Layer 3 of a small transformer language model trained on English Wikipedia (14 layers, counted from 0, width 128).
A neuron adds its activation times its output weights to the MLP's output. To switch it off is to set its activation to zero at one token and run the rest of the model.
A neuron's activation on a vector x is SiLU(gate . x) times (in . x), where the dot is the dot product.

Input weights of the MLP neurons that the questions are about. A number n stands for n times 0.0051.
n18 gate: -19 34 19 26 5 -11 -2 94 -24 -20 -23 -8 -72 40 24 60 0 47 0 10 4 29 25 5 26 3 -32 -12 58 -22 20 -5 40 -47 22 39 -33 -28 27 -48 20 -5 -28 -10 29 -6 6 3 5 6 47 36 -21 58 -11 46 6 -72 2 3 25 -1 12 -24 -25 16 -26 3 3 59 -24 -24 17 6 10 56 -21 -22 -23 22 -7 -12 -38 -18 -12 -25 -46 15 5 64 -26 -61 -40 33 18 -2 -13 4 21 34 -8 -6 -27 -3 -32 18 -18 -18 24 10 6 -9 -17 -20 -26 -15 1 -7 20 51 -13 8 -16 42 3 -13 6 -21
n38 gate: -21 5 -6 -14 16 4 25 -21 18 4 -30 -26 -7 -11 42 -65 -3 -31 -33 12 -3 -20 -25 16 53 1 -12 -50 -18 -34 37 -5 0 47 27 34 31 3 -28 30 -5 20 15 -30 20 29 -5 -42 -3 26 22 19 13 21 36 4 -15 20 1 27 -8 27 34 -20 -8 -25 -14 -5 3 20 56 6 8 20 3 14 -22 11 -37 16 -19 0 -8 -43 -27 -27 19 9 -27 25 25 15 -4 -20 42 19 36 43 13 36 -6 32 37 -14 4 8 -16 -8 -31 24 -24 27 -23 61 16 -27 -13 26 32 -4 5 27 -4 -10 26 -30 30 43
n110 gate: 17 -18 -1 1 3 -8 -5 -7 -16 7 -20 32 -33 23 47 4 -26 -2 46 -14 32 -17 -42 29 -4 10 27 -3 -17 -31 -32 -3 1 17 -9 -1 -76 36 -81 13 -47 -1 23 13 35 39 -10 16 -1 2 5 -22 13 24 1 -20 10 14 9 -3 -38 -17 -15 -16 -23 -26 -19 -16 19 28 -27 17 7 -29 -42 -8 31 -7 15 -6 22 30 -25 -15 -11 -2 -21 14 -34 31 24 -16 41 -34 14 17 37 1 5 14 -5 -33 4 -13 -19 42 -39 48 -6 13 -23 9 -33 -62 9 -26 -42 -5 -32 -13 7 -16 -8 4 52 -19 -5 -10
n163 gate: -54 17 1 -15 13 -7 34 -14 -5 19 21 -18 -15 -8 -9 -21 41 -59 -34 -1 26 -28 26 19 20 29 1 -5 -31 -34 -9 25 35 5 10 18 -40 14 8 2 6 34 5 6 10 17 31 17 35 52 -41 -1 -16 2 24 23 1 -5 16 -56 17 42 12 -3 -13 32 -37 18 23 1 -42 -19 -13 9 24 41 5 -36 10 24 -5 10 15 -6 -10 4 -30 33 22 -2 13 9 -19 27 11 31 7 16 -1 28 -20 32 -5 6 -17 -8 -7 -20 8 -4 35 27 23 26 -19 -6 26 -48 4 -14 32 -7 10 -1 -29 -10 12 -26
n180 gate: 18 6 -7 -16 -1 11 -12 -1 1 23 31 -7 -4 8 23 22 -27 -11 -33 -30 27 8 8 40 -17 -7 -27 11 16 -2 -19 21 21 4 -13 13 -54 70 -15 30 -24 -5 39 45 -15 -33 -27 15 -14 -7 -13 6 31 0 1 22 -17 45 -36 20 4 -4 -30 -8 45 -11 11 37 18 16 28 -6 2 10 -9 -20 -12 16 12 9 7 -17 -66 1 -24 13 -18 -25 2 -29 -24 7 32 -6 16 -21 29 -22 -8 -11 -42 9 -26 -32 6 40 -17 53 12 -27 21 -17 38 -28 23 8 -10 19 7 22 -11 -9 1 21 -10 -30 42 -28
n269 gate: -10 -75 29 -5 -52 30 -37 27 -12 6 -23 -21 10 22 -16 -18 -21 -15 7 -13 -17 -1 -24 9 -29 25 -7 9 8 -7 30 46 -35 -22 16 -38 -1 -26 -38 -7 32 -29 2 15 14 -11 31 -5 15 -11 48 -4 19 24 6 18 26 32 -9 29 -7 -3 -14 1 7 -12 -4 29 8 17 15 14 19 18 -42 -10 -14 12 -12 23 12 -38 -17 20 17 -6 5 40 10 -6 -59 -39 26 5 30 3 -30 14 1 19 -11 49 1 -1 54 50 -27 64 -34 -20 -31 39 4 -12 13 -1 -10 7 21 24 -19 -26 -38 18 26 -27 26 22
n312 gate: -28 -28 17 25 26 -42 -12 78 1 7 6 -6 18 35 31 -51 26 26 -7 -30 22 -27 -30 33 -34 -1 -26 16 -33 6 4 -30 6 -13 37 -8 -17 8 -77 -36 21 -1 -26 19 17 -62 4 -12 -5 14 -4 -7 19 16 7 -30 -46 9 -46 -25 -11 -13 60 -8 3 6 16 -6 9 17 18 8 10 -37 10 51 1 2 -7 -65 -45 -24 2 -26 -36 -6 -4 -13 3 -19 30 -8 -17 -49 -39 21 27 18 -4 -15 13 15 -29 5 -41 -25 -13 -26 36 -25 -3 -11 24 -9 49 -4 -11 0 20 -15 26 17 -34 -18 -33 8 22 -20
n498 gate: -8 11 3 17 -16 -30 17 -1 12 -42 -18 -7 -15 1 -10 -25 -15 36 41 -20 36 -40 28 45 -41 16 -20 4 46 3 1 31 -24 -4 12 27 31 -10 18 8 5 27 21 26 49 28 -3 4 -26 12 5 -35 5 -11 4 -57 29 19 -3 10 17 -8 -9 -5 -8 -32 -30 -27 1 -22 33 -13 30 -12 13 7 6 -6 22 17 28 27 -9 25 -9 11 40 39 -20 -19 33 -38 -4 -7 17 6 -8 -8 0 15 32 41 33 44 -5 -17 6 -46 -37 36 -20 15 -12 -9 -34 12 57 -30 -15 -4 17 27 46 -29 45 -21 -36 7
n18 in: 18 18 25 41 17 16 -42 9 -25 18 13 -21 -53 -29 45 24 -22 -5 -3 -5 4 -4 31 21 26 -21 42 19 24 -8 -8 27 1 -17 -45 8 21 -30 20 4 38 -11 16 -14 -27 14 15 -23 24 -31 2 37 28 26 -13 -23 -6 -29 38 -10 5 2 -6 30 -19 10 -3 2 14 -11 0 -36 -4 17 36 3 10 5 -26 45 38 -14 -30 -22 -3 7 -1 22 18 1 -20 -3 54 -26 42 -3 -36 17 -9 8 46 -4 -68 17 27 -5 28 7 9 14 -47 -25 -37 5 -7 27 31 -28 1 -54 9 -9 27 2 -28 35 18 -11
n38 in: 4 51 -9 -16 -27 -25 -19 -17 9 -6 5 10 15 -11 -1 -3 12 -30 0 18 -14 -16 13 -11 35 26 39 18 -14 -3 14 43 -10 32 10 24 -19 -6 -27 23 -16 -16 4 4 -22 18 8 -20 59 -13 10 1 14 12 -31 -15 -19 42 12 11 2 -22 16 1 -6 -14 2 -12 -12 1 5 -1 15 37 -8 -21 -18 14 -8 25 -22 45 -3 4 4 16 -10 40 27 30 17 35 14 -42 -24 -30 -38 -1 -28 -10 32 -32 -9 35 34 51 -61 -20 44 -21 15 -40 -34 -10 23 2 -10 -2 5 4 -7 0 14 2 -8 -24 9 -25
n110 in: 11 52 -69 17 30 1 35 -8 21 -24 24 -27 23 14 -38 26 2 -7 -7 -34 -33 5 -1 -4 -26 -14 -28 8 -25 12 31 40 6 -7 8 5 37 -38 34 -27 -25 6 15 62 11 -14 -5 -1 -27 1 -34 -23 11 -1 4 -5 31 -15 -18 -51 4 -9 7 -7 34 -7 20 1 -9 2 44 19 12 48 -14 70 -21 -1 -3 -14 -62 -29 18 1 33 22 8 -32 -9 7 -29 0 9 20 3 -11 11 19 22 21 -12 34 1 20 10 10 13 -25 30 -8 -1 5 -7 20 6 -13 31 -6 -7 -10 27 -19 4 -11 -37 -36 37 -10
n163 in: 6 -22 -23 -14 -6 8 20 8 -9 3 -35 -18 17 38 5 -47 -8 -30 -26 -1 -5 -42 -47 8 3 27 14 -14 -4 38 -13 -14 6 -21 7 -13 16 -13 51 -55 -28 -6 29 -3 -32 -15 -9 12 9 -6 -28 7 16 -38 27 -1 -23 6 -17 34 25 11 -9 14 24 15 21 13 14 33 -38 -5 -24 19 10 9 12 -3 -14 3 39 -33 -53 -41 -4 -30 -32 -14 9 -3 -23 3 -7 9 49 11 17 4 -17 13 21 -18 -14 14 -29 35 21 38 -23 -4 -31 13 17 -18 22 -38 16 -2 -12 7 -30 10 20 -9 29 32 -7 -9
n180 in: 16 35 -10 2 -17 32 -25 18 -1 42 8 17 -3 -10 -1 -3 -32 -4 -36 -25 14 -21 -22 25 5 23 -15 43 1 34 10 21 31 11 -19 24 -24 65 -14 26 -8 -7 4 66 -11 -52 -37 4 -6 -24 -31 14 13 -9 -1 5 -2 41 -37 24 20 5 -20 -1 36 13 -7 11 28 33 4 13 -31 33 -30 4 -19 10 -3 14 -1 -25 -51 8 -10 35 -19 -1 20 -11 -29 20 12 -1 35 -21 17 -8 -22 -33 -36 39 -21 -34 -16 38 -13 54 -22 5 29 -22 36 -27 8 3 -1 4 -2 7 -23 -21 22 7 10 -5 42 1
n269 in: -9 22 13 8 24 30 -25 44 -17 -19 4 -25 8 -1 4 -5 42 -3 27 6 -18 11 11 69 11 6 -25 5 9 11 4 -6 -9 -12 8 -16 -3 -30 -36 19 30 -6 -5 40 -2 -16 50 44 -30 -16 24 14 -9 -27 37 8 4 7 4 4 -30 9 8 -30 -23 -3 -1 25 33 -3 6 11 -6 -4 -16 17 9 -4 -1 -17 15 17 -2 45 55 20 0 24 -55 -37 -16 -24 36 -13 -1 12 -37 19 -18 28 20 -1 1 12 -2 63 -28 7 -11 -27 -14 10 -37 -2 7 -7 61 14 30 10 -4 -15 15 67 22 -5 9 28
n312 in: 1 9 34 -19 88 20 -21 1 -18 9 35 7 -16 -43 -33 1 19 25 19 -39 -9 -1 -42 9 2 -15 -3 33 19 38 -2 -1 16 -25 44 -23 -33 -20 -29 44 -32 2 -22 9 -45 -6 -2 -8 -49 9 6 20 13 -31 -26 4 -25 -63 3 23 19 22 7 -9 14 16 -26 13 5 22 -5 18 9 -17 -18 -21 -5 18 36 36 -1 -23 33 8 33 4 -14 -16 45 -4 41 5 -2 -4 42 14 5 2 -15 -34 -19 -18 -9 11 22 20 49 -23 -11 10 24 -16 -70 -9 15 -26 -3 38 23 28 36 -33 -6 -10 40 5 -20 -14
n498 in: -51 -26 0 -22 6 -13 10 4 20 5 -15 -14 7 21 -44 -51 -4 -19 -6 -9 41 35 30 -12 7 -2 2 -12 -15 -10 1 -13 -4 -14 39 56 1 -45 5 -18 54 -12 3 -14 -2 2 10 12 43 11 45 4 42 19 13 -13 -24 -14 -10 19 -5 16 41 57 16 -37 -54 5 -15 52 42 8 17 -15 -12 -4 -4 -13 -15 -28 -31 15 42 6 -21 30 -31 9 -13 8 -18 31 15 13 -67 -43 -42 21 1 -14 13 -32 -3 -52 10 -13 13 -20 -16 17 -10 8 -10 40 -16 15 25 9 -12 4 3 1 -14 -3 6 -15 1 15

Output weights of the MLP neurons that the questions are about. A number n stands for n times 0.013.
n18: 17 7 -33 21 -4 -15 -1 4 23 8 -1 -18 -22 15 7 21 -11 16 16 3 -18 18 -1 8 45 7 1 -29 33 -23 11 5 -6 -19 6 23 1 -41 0 7 40 -8 -2 -1 -12 24 18 -13 6 -30 31 -22 -21 10 -4 1 -7 0 0 -14 -11 20 6 -3 22 16 -1 0 3 41 -29 -21 -19 26 -1 14 19 -6 -31 1 -10 3 -24 -16 -15 -18 -40 -13 18 4 -7 -2 28 18 16 22 -21 5 17 -2 22 0 -18 10 5 -12 -24 -11 1 9 -16 7 3 -8 11 1 12 -11 -18 -24 -21 13 -2 4 -4 54 17 15
n38: 14 18 5 15 -5 -15 5 -13 -1 20 -26 -1 -16 -14 12 -12 10 -7 -14 -7 -19 3 4 12 20 12 -13 -32 -16 0 -16 -5 8 30 -12 0 11 8 -12 1 -13 -13 -18 4 23 -3 18 -32 17 26 5 -2 1 3 -18 -11 18 15 -28 40 33 6 8 -3 3 -6 10 34 4 17 5 -23 -16 20 15 20 -16 -13 -25 1 -16 23 4 -15 -3 -17 25 1 1 2 21 2 35 12 -28 -16 -3 -14 14 -2 20 4 1 -31 -54 -10 8 -3 -9 11 0 -14 -25 29 5 -20 -17 -19 20 6 -17 0 -12 -10 -16 9 -7 28
n110: -28 40 -19 27 6 5 7 23 -13 4 -7 -27 -14 19 -6 11 -10 1 26 -25 -13 17 -17 23 -22 -21 -16 -4 4 12 6 -24 -17 4 -11 -26 -5 -30 -21 -38 9 -21 19 24 27 16 5 23 -6 16 -15 -6 -17 13 2 -2 18 23 -14 -6 -2 -15 9 18 42 4 10 -3 2 -13 38 11 3 20 -7 -18 3 -17 10 -16 6 -25 -24 -26 17 10 4 -24 -33 -1 -9 6 25 -15 -26 20 13 5 12 26 -2 -25 -7 -6 -22 1 17 -8 -6 7 6 -21 -3 -2 -18 -27 18 -4 34 23 11 -14 -3 20 -24 -5 19 12
n163: 26 25 1 -35 -9 -4 0 -4 -12 0 -5 19 -16 8 29 21 -22 7 3 -8 -16 -3 -13 -13 23 -40 3 -3 22 -15 -14 -71 -3 4 7 -11 15 -24 -21 0 23 -24 3 1 -17 -21 5 -10 -36 -38 24 8 9 14 -7 -18 11 -13 19 -1 6 -13 29 -14 -22 -31 -7 3 -5 3 7 1 47 -22 -14 -3 1 -11 13 4 -29 21 18 -1 18 -5 33 7 12 -19 17 15 24 -16 -17 6 2 7 -1 13 -25 -21 8 2 2 -15 -8 -5 -24 3 -1 -4 -26 1 18 15 1 2 8 19 -7 2 -1 -4 25 -18 -4 -18
n180: 2 -10 -3 8 0 2 4 3 8 -5 -3 -7 -2 -13 6 5 4 5 1 -3 -8 -3 5 -6 -11 3 6 3 1 -2 -14 94 -13 -5 -4 -4 6 -18 15 -14 15 -4 -8 -5 10 11 4 -5 10 5 -1 -3 -8 6 0 -4 -7 -14 -1 -8 -11 2 1 19 -78 3 -10 -7 3 -12 4 -10 20 1 10 1 5 -15 -4 -8 8 15 10 2 7 -16 7 3 -7 13 -4 -1 -3 1 -3 9 -8 -2 3 1 13 8 -1 3 4 -15 13 -7 -14 -5 -14 3 -7 3 3 2 -6 -2 0 -3 14 3 -2 3 2 9 -7 8
n269: 31 -11 5 -3 26 -4 20 -15 -53 -18 19 -16 -6 9 11 -13 15 -9 -20 0 -8 -6 15 -1 17 -1 20 9 -1 -5 -30 34 3 -28 -4 -26 -15 26 -13 -10 -12 22 4 4 11 -15 1 -16 27 11 -12 -18 5 -23 -15 25 37 17 13 -13 12 -5 2 12 -8 -5 21 -3 3 -4 2 23 14 16 2 9 -27 14 -16 3 -3 -27 -16 3 -28 7 -12 -13 -13 -11 -15 42 6 13 -9 -12 11 -7 -4 28 -5 14 18 0 21 -6 15 -5 17 -19 9 0 11 -2 9 -3 18 3 -6 17 13 -1 -25 18 -25 3 24 16
n312: -11 -1 -8 14 13 22 -5 1 -9 7 -31 9 8 9 20 12 7 -24 34 7 -18 -18 -3 8 13 -2 13 11 -15 -10 -22 -4 1 -31 -15 -7 -13 23 -1 6 24 30 1 28 2 -16 7 -11 -13 23 35 15 -22 12 -4 -25 10 1 -21 -21 -17 -3 36 14 -19 0 -5 21 5 28 26 -13 -3 6 -2 2 13 13 -7 -33 -29 11 27 13 -13 -19 13 -7 -1 21 18 14 -20 -18 -2 -20 31 31 17 -12 9 -28 2 -3 0 -7 11 -18 43 32 1 15 -44 -23 38 12 18 7 17 -6 0 -9 1 -23 13 -9 -18 32
n498: -3 -19 -7 6 -11 -37 9 -8 25 -25 1 8 -11 9 -4 26 25 -15 -6 9 17 21 -10 27 3 -1 10 1 30 15 17 14 14 -36 -15 20 -1 23 -3 5 12 -18 3 25 -8 15 -17 -6 3 -7 17 5 19 -13 -2 -15 37 -5 -2 36 6 8 -3 -28 18 12 9 -33 7 19 -9 -12 -5 14 -9 -11 4 -6 7 -21 16 2 -43 32 -14 48 23 6 6 18 25 -4 -4 2 4 -25 22 -17 14 2 25 -5 -12 31 -9 -22 -21 -2 -14 -9 -16 -18 -14 12 -4 2 47 -29 -23 -7 -16 25 -34 -13 4 -8 -25 -35

Each question names a token from some text and the token that comes next. It shows the vector x that enters the MLP there. A number n stands for n times 0.051.

Then comes g, the gradient of the next token's log-probability with respect to the MLP's output, scaled to length 1. A neuron's effect is roughly proportional to its activation times (output weights . g). A number n stands for n times 0.004.

"ed", then "mon"
x: 7 7 -4 7 2 1 -13 -10 11 14 24 4 -1 -3 -10 29 -17 -7 -31 22 -1 13 -12 26 23 15 5 28 -10 -30 -10 -41 -3 13 -5 -14 8 5 -12 -1 -8 8 0 -24 -9 -1 -12 6 -8 9 -10 -14 17 -18 -15 4 -1 5 -13 13 8 1 -9 12 -1 -18 -16 12 9 20 -14 -5 34 -22 5 -16 -9 5 6 -38 -16 4 -25 -6 -28 20 -24 7 -4 -9 11 10 26 3 -5 -20 -47 -14 3 9 17 9 11 -8 -27 31 0 1 -17 -13 35 11 20 -10 -13 -19 -38 16 -9 1 -28 -23 13 -4 8 20 -3 -17
g: 19 -6 48 5 14 -5 8 8 -6 -11 1 13 50 55 7 10 -15 -11 27 -14 -2 -7 -64 -16 -3 0 21 34 -12 -3 9 7 3 -15 -17 27 1 21 -2 -16 -6 1 2 -11 -23 25 -1 -39 -27 -58 -14 19 -3 -3 -23 -43 -35 23 32 3 13 37 34 23 -5 -9 15 19 -11 -39 3 8 -5 33 24 -20 -32 -14 -14 33 -8 33 40 -11 6 9 2 -2 30 -10 24 -48 -11 37 -10 -1 -12 -31 35 -18 -29 -15 -4 5 -39 -15 -22 3 -2 9 11 42 3 -1 -39 3 3 -25 -4 16 -10 29 21 -13 8 6 -10 -18
Switching off which neuron hurts the next token most? n110

"io", then "b"
x: -3 -13 -4 -5 28 30 -20 -22 -16 -4 16 19 16 8 -5 3 -28 5 -3 11 8 0 -4 -4 11 1 -30 22 -23 8 12 -9 -1 -19 -8 20 -7 -15 17 -5 -3 12 -15 -12 23 1 -4 16 -7 -19 -12 5 7 -8 25 4 -2 23 -5 29 -7 -5 -14 -5 2 25 30 9 2 1 7 -1 33 4 -2 -13 -21 10 2 18 1 -3 -9 -9 -36 32 -27 26 -9 -20 10 -5 10 0 6 -19 -13 -28 -11 -2 23 4 0 8 -4 28 25 -18 -6 -6 23 8 -7 -15 3 -3 -10 0 6 14 -17 19 -2 -3 -9 27 -1 27
g: 7 -31 -51 -27 41 -5 -13 49 -4 -6 -27 11 -25 -4 -9 6 -3 -1 -25 26 -5 -10 -6 -22 -7 -62 -22 17 -6 -17 1 -9 -1 8 46 58 21 -10 -17 2 3 19 -17 -20 39 -40 6 19 -6 3 -37 -42 14 -32 3 -19 0 0 37 -9 -6 21 11 21 5 -10 17 7 2 -21 -2 -13 3 19 -70 -1 -28 26 -39 3 6 2 43 -14 -2 -9 15 -27 6 13 0 3 -22 10 -13 -2 4 19 1 -12 6 -3 -18 10 31 -27 -16 -19 -19 -29 -4 0 20 -3 42 10 -12 0 45 16 -2 25 1 -20 43 -19 -32 7
Which neuron, switched off, raises the next token's probability most? n163

" l", then "ands"
x: -19 4 -14 5 -20 26 12 -8 -25 29 24 10 17 -20 7 -2 -35 8 -13 9 -24 -16 30 -27 -2 -16 -28 0 -36 -15 -23 17 -11 16 -11 -1 -4 -9 11 8 0 29 -1 2 14 -6 11 -40 -40 -61 13 -4 -18 1 22 1 -12 33 -41 33 7 -10 7 -7 -3 4 -1 -11 27 21 10 10 -1 12 -10 8 16 13 -13 2 -3 -8 -29 5 -9 19 -10 13 -32 -29 16 7 -18 -5 -2 -4 -30 -3 -4 20 -9 19 -3 -17 -17 -8 9 -7 12 -38 22 10 10 -33 -18 9 13 12 16 7 -30 -17 7 -11 -16 -3 -10 5
g: 21 1 -59 -11 17 -32 28 13 1 13 39 7 34 -44 4 -18 -1 4 -35 9 -3 -2 -41 22 3 -49 12 17 -33 31 4 -3 -24 22 -26 29 11 3 16 27 3 5 -2 17 -3 20 32 3 -12 -13 -9 11 12 17 32 41 -4 -34 -6 -20 4 1 -6 -9 2 -6 -5 15 -32 44 1 1 -23 -12 -2 -4 52 -16 14 -15 9 38 42 4 10 -5 -9 -37 31 -25 22 -28 -8 25 14 -2 1 -15 24 -20 -9 -28 -10 -31 7 -12 -12 32 -25 9 25 6 -26 -10 44 5 24 11 27 -27 -2 10 -38 -12 38 32 12 24
Which neuron, switched off, raises the next token's probability most? n269

" University of", then " W"
x: -14 -4 10 30 32 -11 -41 -11 -27 -3 11 24 -12 -9 -4 30 -2 -6 -19 -23 -33 0 6 -2 50 3 -6 -5 -19 -18 -27 15 -17 19 1 -11 -1 -32 48 -3 10 -16 -7 -20 36 10 15 11 -10 28 -8 -12 22 39 -11 -3 -13 30 -23 39 27 -1 -15 -15 -28 -18 20 22 -2 25 -43 15 11 -6 13 -11 -19 7 -14 22 24 -7 -30 19 20 4 -22 15 -5 -16 4 14 8 -23 -26 -25 -23 -8 8 6 7 4 -20 -8 2 36 18 -15 23 -16 -18 21 0 21 -14 -10 14 -38 4 -10 4 -8 0 -29 -11 1 32 -12
g: 2 -13 15 32 -3 25 7 28 -4 8 -12 -2 26 45 -12 -11 9 9 11 -16 -7 -11 26 -12 -6 -13 -24 -15 -11 5 -29 6 -10 79 16 -12 -24 28 24 19 17 -44 12 -23 -20 10 6 -39 13 0 34 -22 -1 6 42 17 -12 -21 -55 4 -11 -1 -16 -8 -1 -9 39 1 8 2 -1 -22 -14 -5 -20 -18 -8 -19 -15 -18 -21 9 -12 -14 46 -21 -2 -2 24 -36 1 46 -22 40 -36 -7 24 14 8 7 -24 7 -7 16 18 9 -1 0 -20 13 -26 -1 6 -4 -8 -9 -16 26 -32 -21 6 -18 -24 -31 -55 62 -16 -30
Switching off which neuron hurts the next token most? n18

" second", then " time"
x: 5 2 -2 16 13 8 -11 -57 12 19 13 -1 -11 -33 21 28 -17 -18 0 -14 -23 -17 8 -1 40 43 -16 -12 -11 6 -6 16 0 24 -12 5 -11 -22 12 -12 10 -2 -15 -2 14 2 18 -28 -28 10 -25 -12 5 7 -10 -21 -33 24 26 24 -18 8 -9 -2 3 -10 45 -31 18 13 25 9 -22 6 -3 -8 -40 11 5 -5 -14 -20 -20 9 -54 -12 20 5 -24 7 25 18 17 -29 -18 -17 -37 -10 -2 13 10 13 -44 -23 -26 29 37 3 11 1 3 11 17 13 3 -30 7 3 1 15 -26 8 -35 -14 20 0 -20 4
g: 4 -7 -30 9 41 -31 -60 3 0 2 32 -4 -26 15 -22 1 8 -12 1 -8 2 7 10 -47 1 6 -4 -1 -17 -22 -15 -18 17 17 -11 21 6 18 -54 18 -31 25 -38 32 -15 -2 6 -3 -4 -33 9 -9 -1 49 -36 -20 11 4 14 -21 5 -27 35 19 6 21 4 10 17 50 -7 -10 8 -2 26 -2 15 15 -15 7 40 29 20 8 17 -46 -21 41 -5 -7 15 22 -39 26 9 -22 -30 2 55 19 5 26 10 -16 -9 2 -19 20 26 23 -3 -20 -58 -6 39 4 -17 14 -6 25 12 1 2 12 -10 19 26 1
Switching off which neuron hurts the next token most? n38

" F", then "itz"
x: -11 7 -6 10 -5 32 0 -26 -1 0 51 4 6 -6 -8 -3 -43 -55 -22 -9 -36 13 12 -2 32 18 -22 44 -23 -30 -21 -17 3 -20 2 7 -13 -32 10 3 -1 8 -13 19 -11 -16 -28 -15 -27 -4 12 -25 15 -42 10 8 -32 15 3 -3 -4 -5 -2 19 -30 11 26 5 27 25 6 -23 9 7 12 3 11 -2 1 25 3 2 -11 23 -7 19 -4 -1 -19 -36 -17 -11 -13 -30 -10 -43 -22 19 38 -1 -58 14 -4 -28 -1 8 46 -10 -9 -46 -5 -17 -8 11 -11 -11 -20 10 -10 -18 -31 -10 4 9 -21 3 5 5
g: 2 24 -14 20 6 10 12 68 -19 -5 6 -9 19 -18 1 -6 38 -20 -16 -8 -8 1 -9 -11 6 -31 27 -3 -43 2 8 -12 27 1 12 -40 29 25 -6 14 10 -5 16 -23 -1 25 30 -16 9 29 7 -7 8 27 -33 -35 -26 14 -44 -12 -24 -33 -19 12 12 -2 7 -28 6 3 -18 10 -1 -2 -18 -28 9 -8 3 29 12 -17 -47 -10 1 -5 -36 36 2 6 -9 -19 -7 -38 -6 -9 -5 4 -42 -33 47 35 -6 8 13 -47 -12 0 -19 -1 6 -7 -21 10 26 17 -90 1 -20 5 11 3 -28 -20 -32 -5 6 7
Switching off which neuron hurts the next token most? n180

", and", then " one"
x: 12 12 -15 6 -7 -8 25 -21 -4 24 5 23 -12 5 -39 -1 -9 -35 6 14 -21 -4 3 6 37 4 -25 12 -14 5 -27 0 -4 29 11 -2 3 -16 11 -24 3 1 -23 -10 9 -6 36 -15 -38 5 -8 -25 1 22 10 2 -8 39 -17 -18 31 -7 -14 -13 15 0 -1 13 31 8 11 11 18 -13 19 33 5 14 -12 13 2 -7 -14 0 -15 21 -11 41 -7 -20 35 0 -11 -10 3 -6 -14 21 9 23 9 -3 42 -11 -42 10 16 1 -8 -14 9 -6 14 -1 -15 16 -6 -16 -16 -17 -8 15 -1 -12 -9 -13 13 -7
g: -17 27 25 36 -47 -28 8 17 -18 -2 -2 11 3 -13 6 -9 0 7 24 -20 -26 3 -32 9 -18 24 -1 -54 -15 27 -2 -5 -1 -8 25 11 5 -10 -16 15 -6 -15 -23 11 -11 -5 -17 13 10 -7 46 9 -12 47 51 -2 10 -8 64 -20 17 4 0 -41 3 -8 -6 25 -28 -34 -4 -41 -1 6 -3 14 18 -20 20 10 8 5 -10 -14 14 -2 15 33 -8 13 37 6 -8 20 -3 13 -3 19 27 -6 -28 -2 -64 -14 7 -22 -19 32 28 16 -53 30 9 29 33 -1 38 -12 -26 19 -9 12 -34 14 -12 -29 11 -26
Switching off which neuron hurts the next token most? n163

"ation,", then " even"
x: -6 -14 -14 18 4 21 36 -21 -27 25 34 9 -7 5 -12 20 -10 -12 15 -42 -11 22 -21 -33 38 1 -17 7 -17 -21 -6 -3 2 15 6 -7 9 -20 21 -3 -1 3 -16 -7 -7 28 27 -3 -8 -6 -33 -4 12 -15 16 -15 -6 35 -9 9 36 3 4 0 -35 -13 -25 19 23 -3 -3 -13 9 -19 18 40 23 -7 -10 17 23 -21 -3 0 -22 25 -18 21 -3 -29 22 0 24 1 -20 5 -40 15 13 33 28 -1 64 -1 -31 11 16 8 9 -14 21 14 25 -21 8 -7 10 -1 -13 -14 -17 -8 4 -11 19 3 -8 -2
g: 32 -10 10 -17 -34 8 13 33 -28 -13 -1 -7 -29 -7 -13 -6 -3 -23 14 -36 -9 24 -48 12 6 -7 30 -42 30 12 -4 20 24 -5 4 11 29 0 -7 -38 20 13 -27 0 31 24 29 -20 -15 -6 11 2 -27 -14 1 -30 -9 46 -8 -23 -28 -37 52 6 17 10 6 -12 12 -19 26 -3 4 26 -40 32 10 -17 19 -5 -4 1 -8 7 -12 -30 14 -11 25 20 28 4 -8 4 -13 54 4 -7 -1 -1 10 8 -26 18 14 -75 7 -16 17 1 -37 22 48 10 2 26 12 3 -12 -19 12 33 12 -36 32 -25 -8 -12
Switching off which neuron hurts the next token most? n163

"As", then " a"
x: 20 7 -1 15 17 17 12 -14 -13 9 -3 16 2 -13 -26 16 -40 -6 -17 2 -93 -8 6 -13 14 23 -26 -21 -7 -34 -13 17 12 25 41 -11 -2 0 10 -11 -17 26 -15 17 15 20 -17 16 -22 1 -6 -7 0 -7 -30 4 -29 3 3 11 23 -2 -34 -18 1 14 28 -27 13 5 21 3 24 -25 -4 -16 -16 -18 -9 24 41 -1 -1 -24 1 15 21 25 -19 -2 15 16 -4 -11 4 -13 -9 15 20 1 -5 11 -19 31 -13 28 35 -15 14 11 10 16 25 -4 -31 -8 -3 -2 -26 -22 6 -8 19 -23 8 -5 25 5
g: -12 33 -24 -38 31 53 19 17 -44 26 -3 26 36 5 -26 16 -23 1 7 -11 0 -15 39 49 -14 28 -5 -16 -9 11 -22 8 32 -48 5 0 -6 16 -37 -8 -22 -5 33 -12 18 9 11 -18 16 10 -24 19 -1 -13 -22 14 -47 -16 -14 25 23 11 2 25 -4 15 0 17 -16 21 8 -36 -18 -22 -5 -7 9 6 27 -23 -10 -47 15 -5 10 6 -54 -26 -2 -3 0 28 0 -10 17 49 38 -30 -35 2 -1 26 -35 0 32 -7 -3 21 7 -12 10 -51 19 8 4 5 20 -3 0 -14 31 -28 5 -10 9 16 -3 -6
Switching off which neuron hurts the next token most? n498

" Z", then "oe"
x: 6 -13 -17 9 -23 18 -10 -22 2 -16 70 34 18 2 -9 33 -51 -33 -4 8 -51 -2 12 -5 3 10 -7 14 -14 -27 -20 -18 -3 -3 -9 8 -6 -16 4 -8 1 4 -20 50 7 2 12 18 -39 -25 14 -15 31 -6 -2 20 0 19 3 38 21 -11 -2 -1 -12 14 2 16 5 38 -17 -28 4 -12 -14 -28 -5 -13 -17 8 3 -11 4 29 -20 23 0 -2 -20 -18 16 -13 -14 -16 6 -31 -18 -5 7 24 -45 -5 -23 -15 -39 0 24 -19 2 -31 -9 -26 10 -6 -10 2 3 42 -28 3 -1 -8 -1 6 -21 -38 16 19
g: 26 13 -6 -41 26 18 15 12 -11 22 -14 23 62 -2 -2 -28 -1 -6 -12 29 -29 13 -35 11 -9 -18 3 7 38 -1 -21 -3 32 -6 15 16 14 -16 26 15 7 21 27 5 23 26 9 -54 -9 6 9 42 -24 52 11 -3 30 14 -5 -5 -19 24 9 -51 5 -9 -2 11 -8 -8 13 15 -8 25 18 -13 -9 -43 24 -4 13 39 -3 0 9 -33 -5 -50 -2 -28 50 -1 -27 25 0 9 -4 -33 -2 21 20 17 9 1 5 -33 -9 -26 -13 5 7 10 -23 -11 47 24 -2 18 -12 -28 -4 16 48 -13 8 -28 -4 31
Switching off which neuron hurts the next token most? n180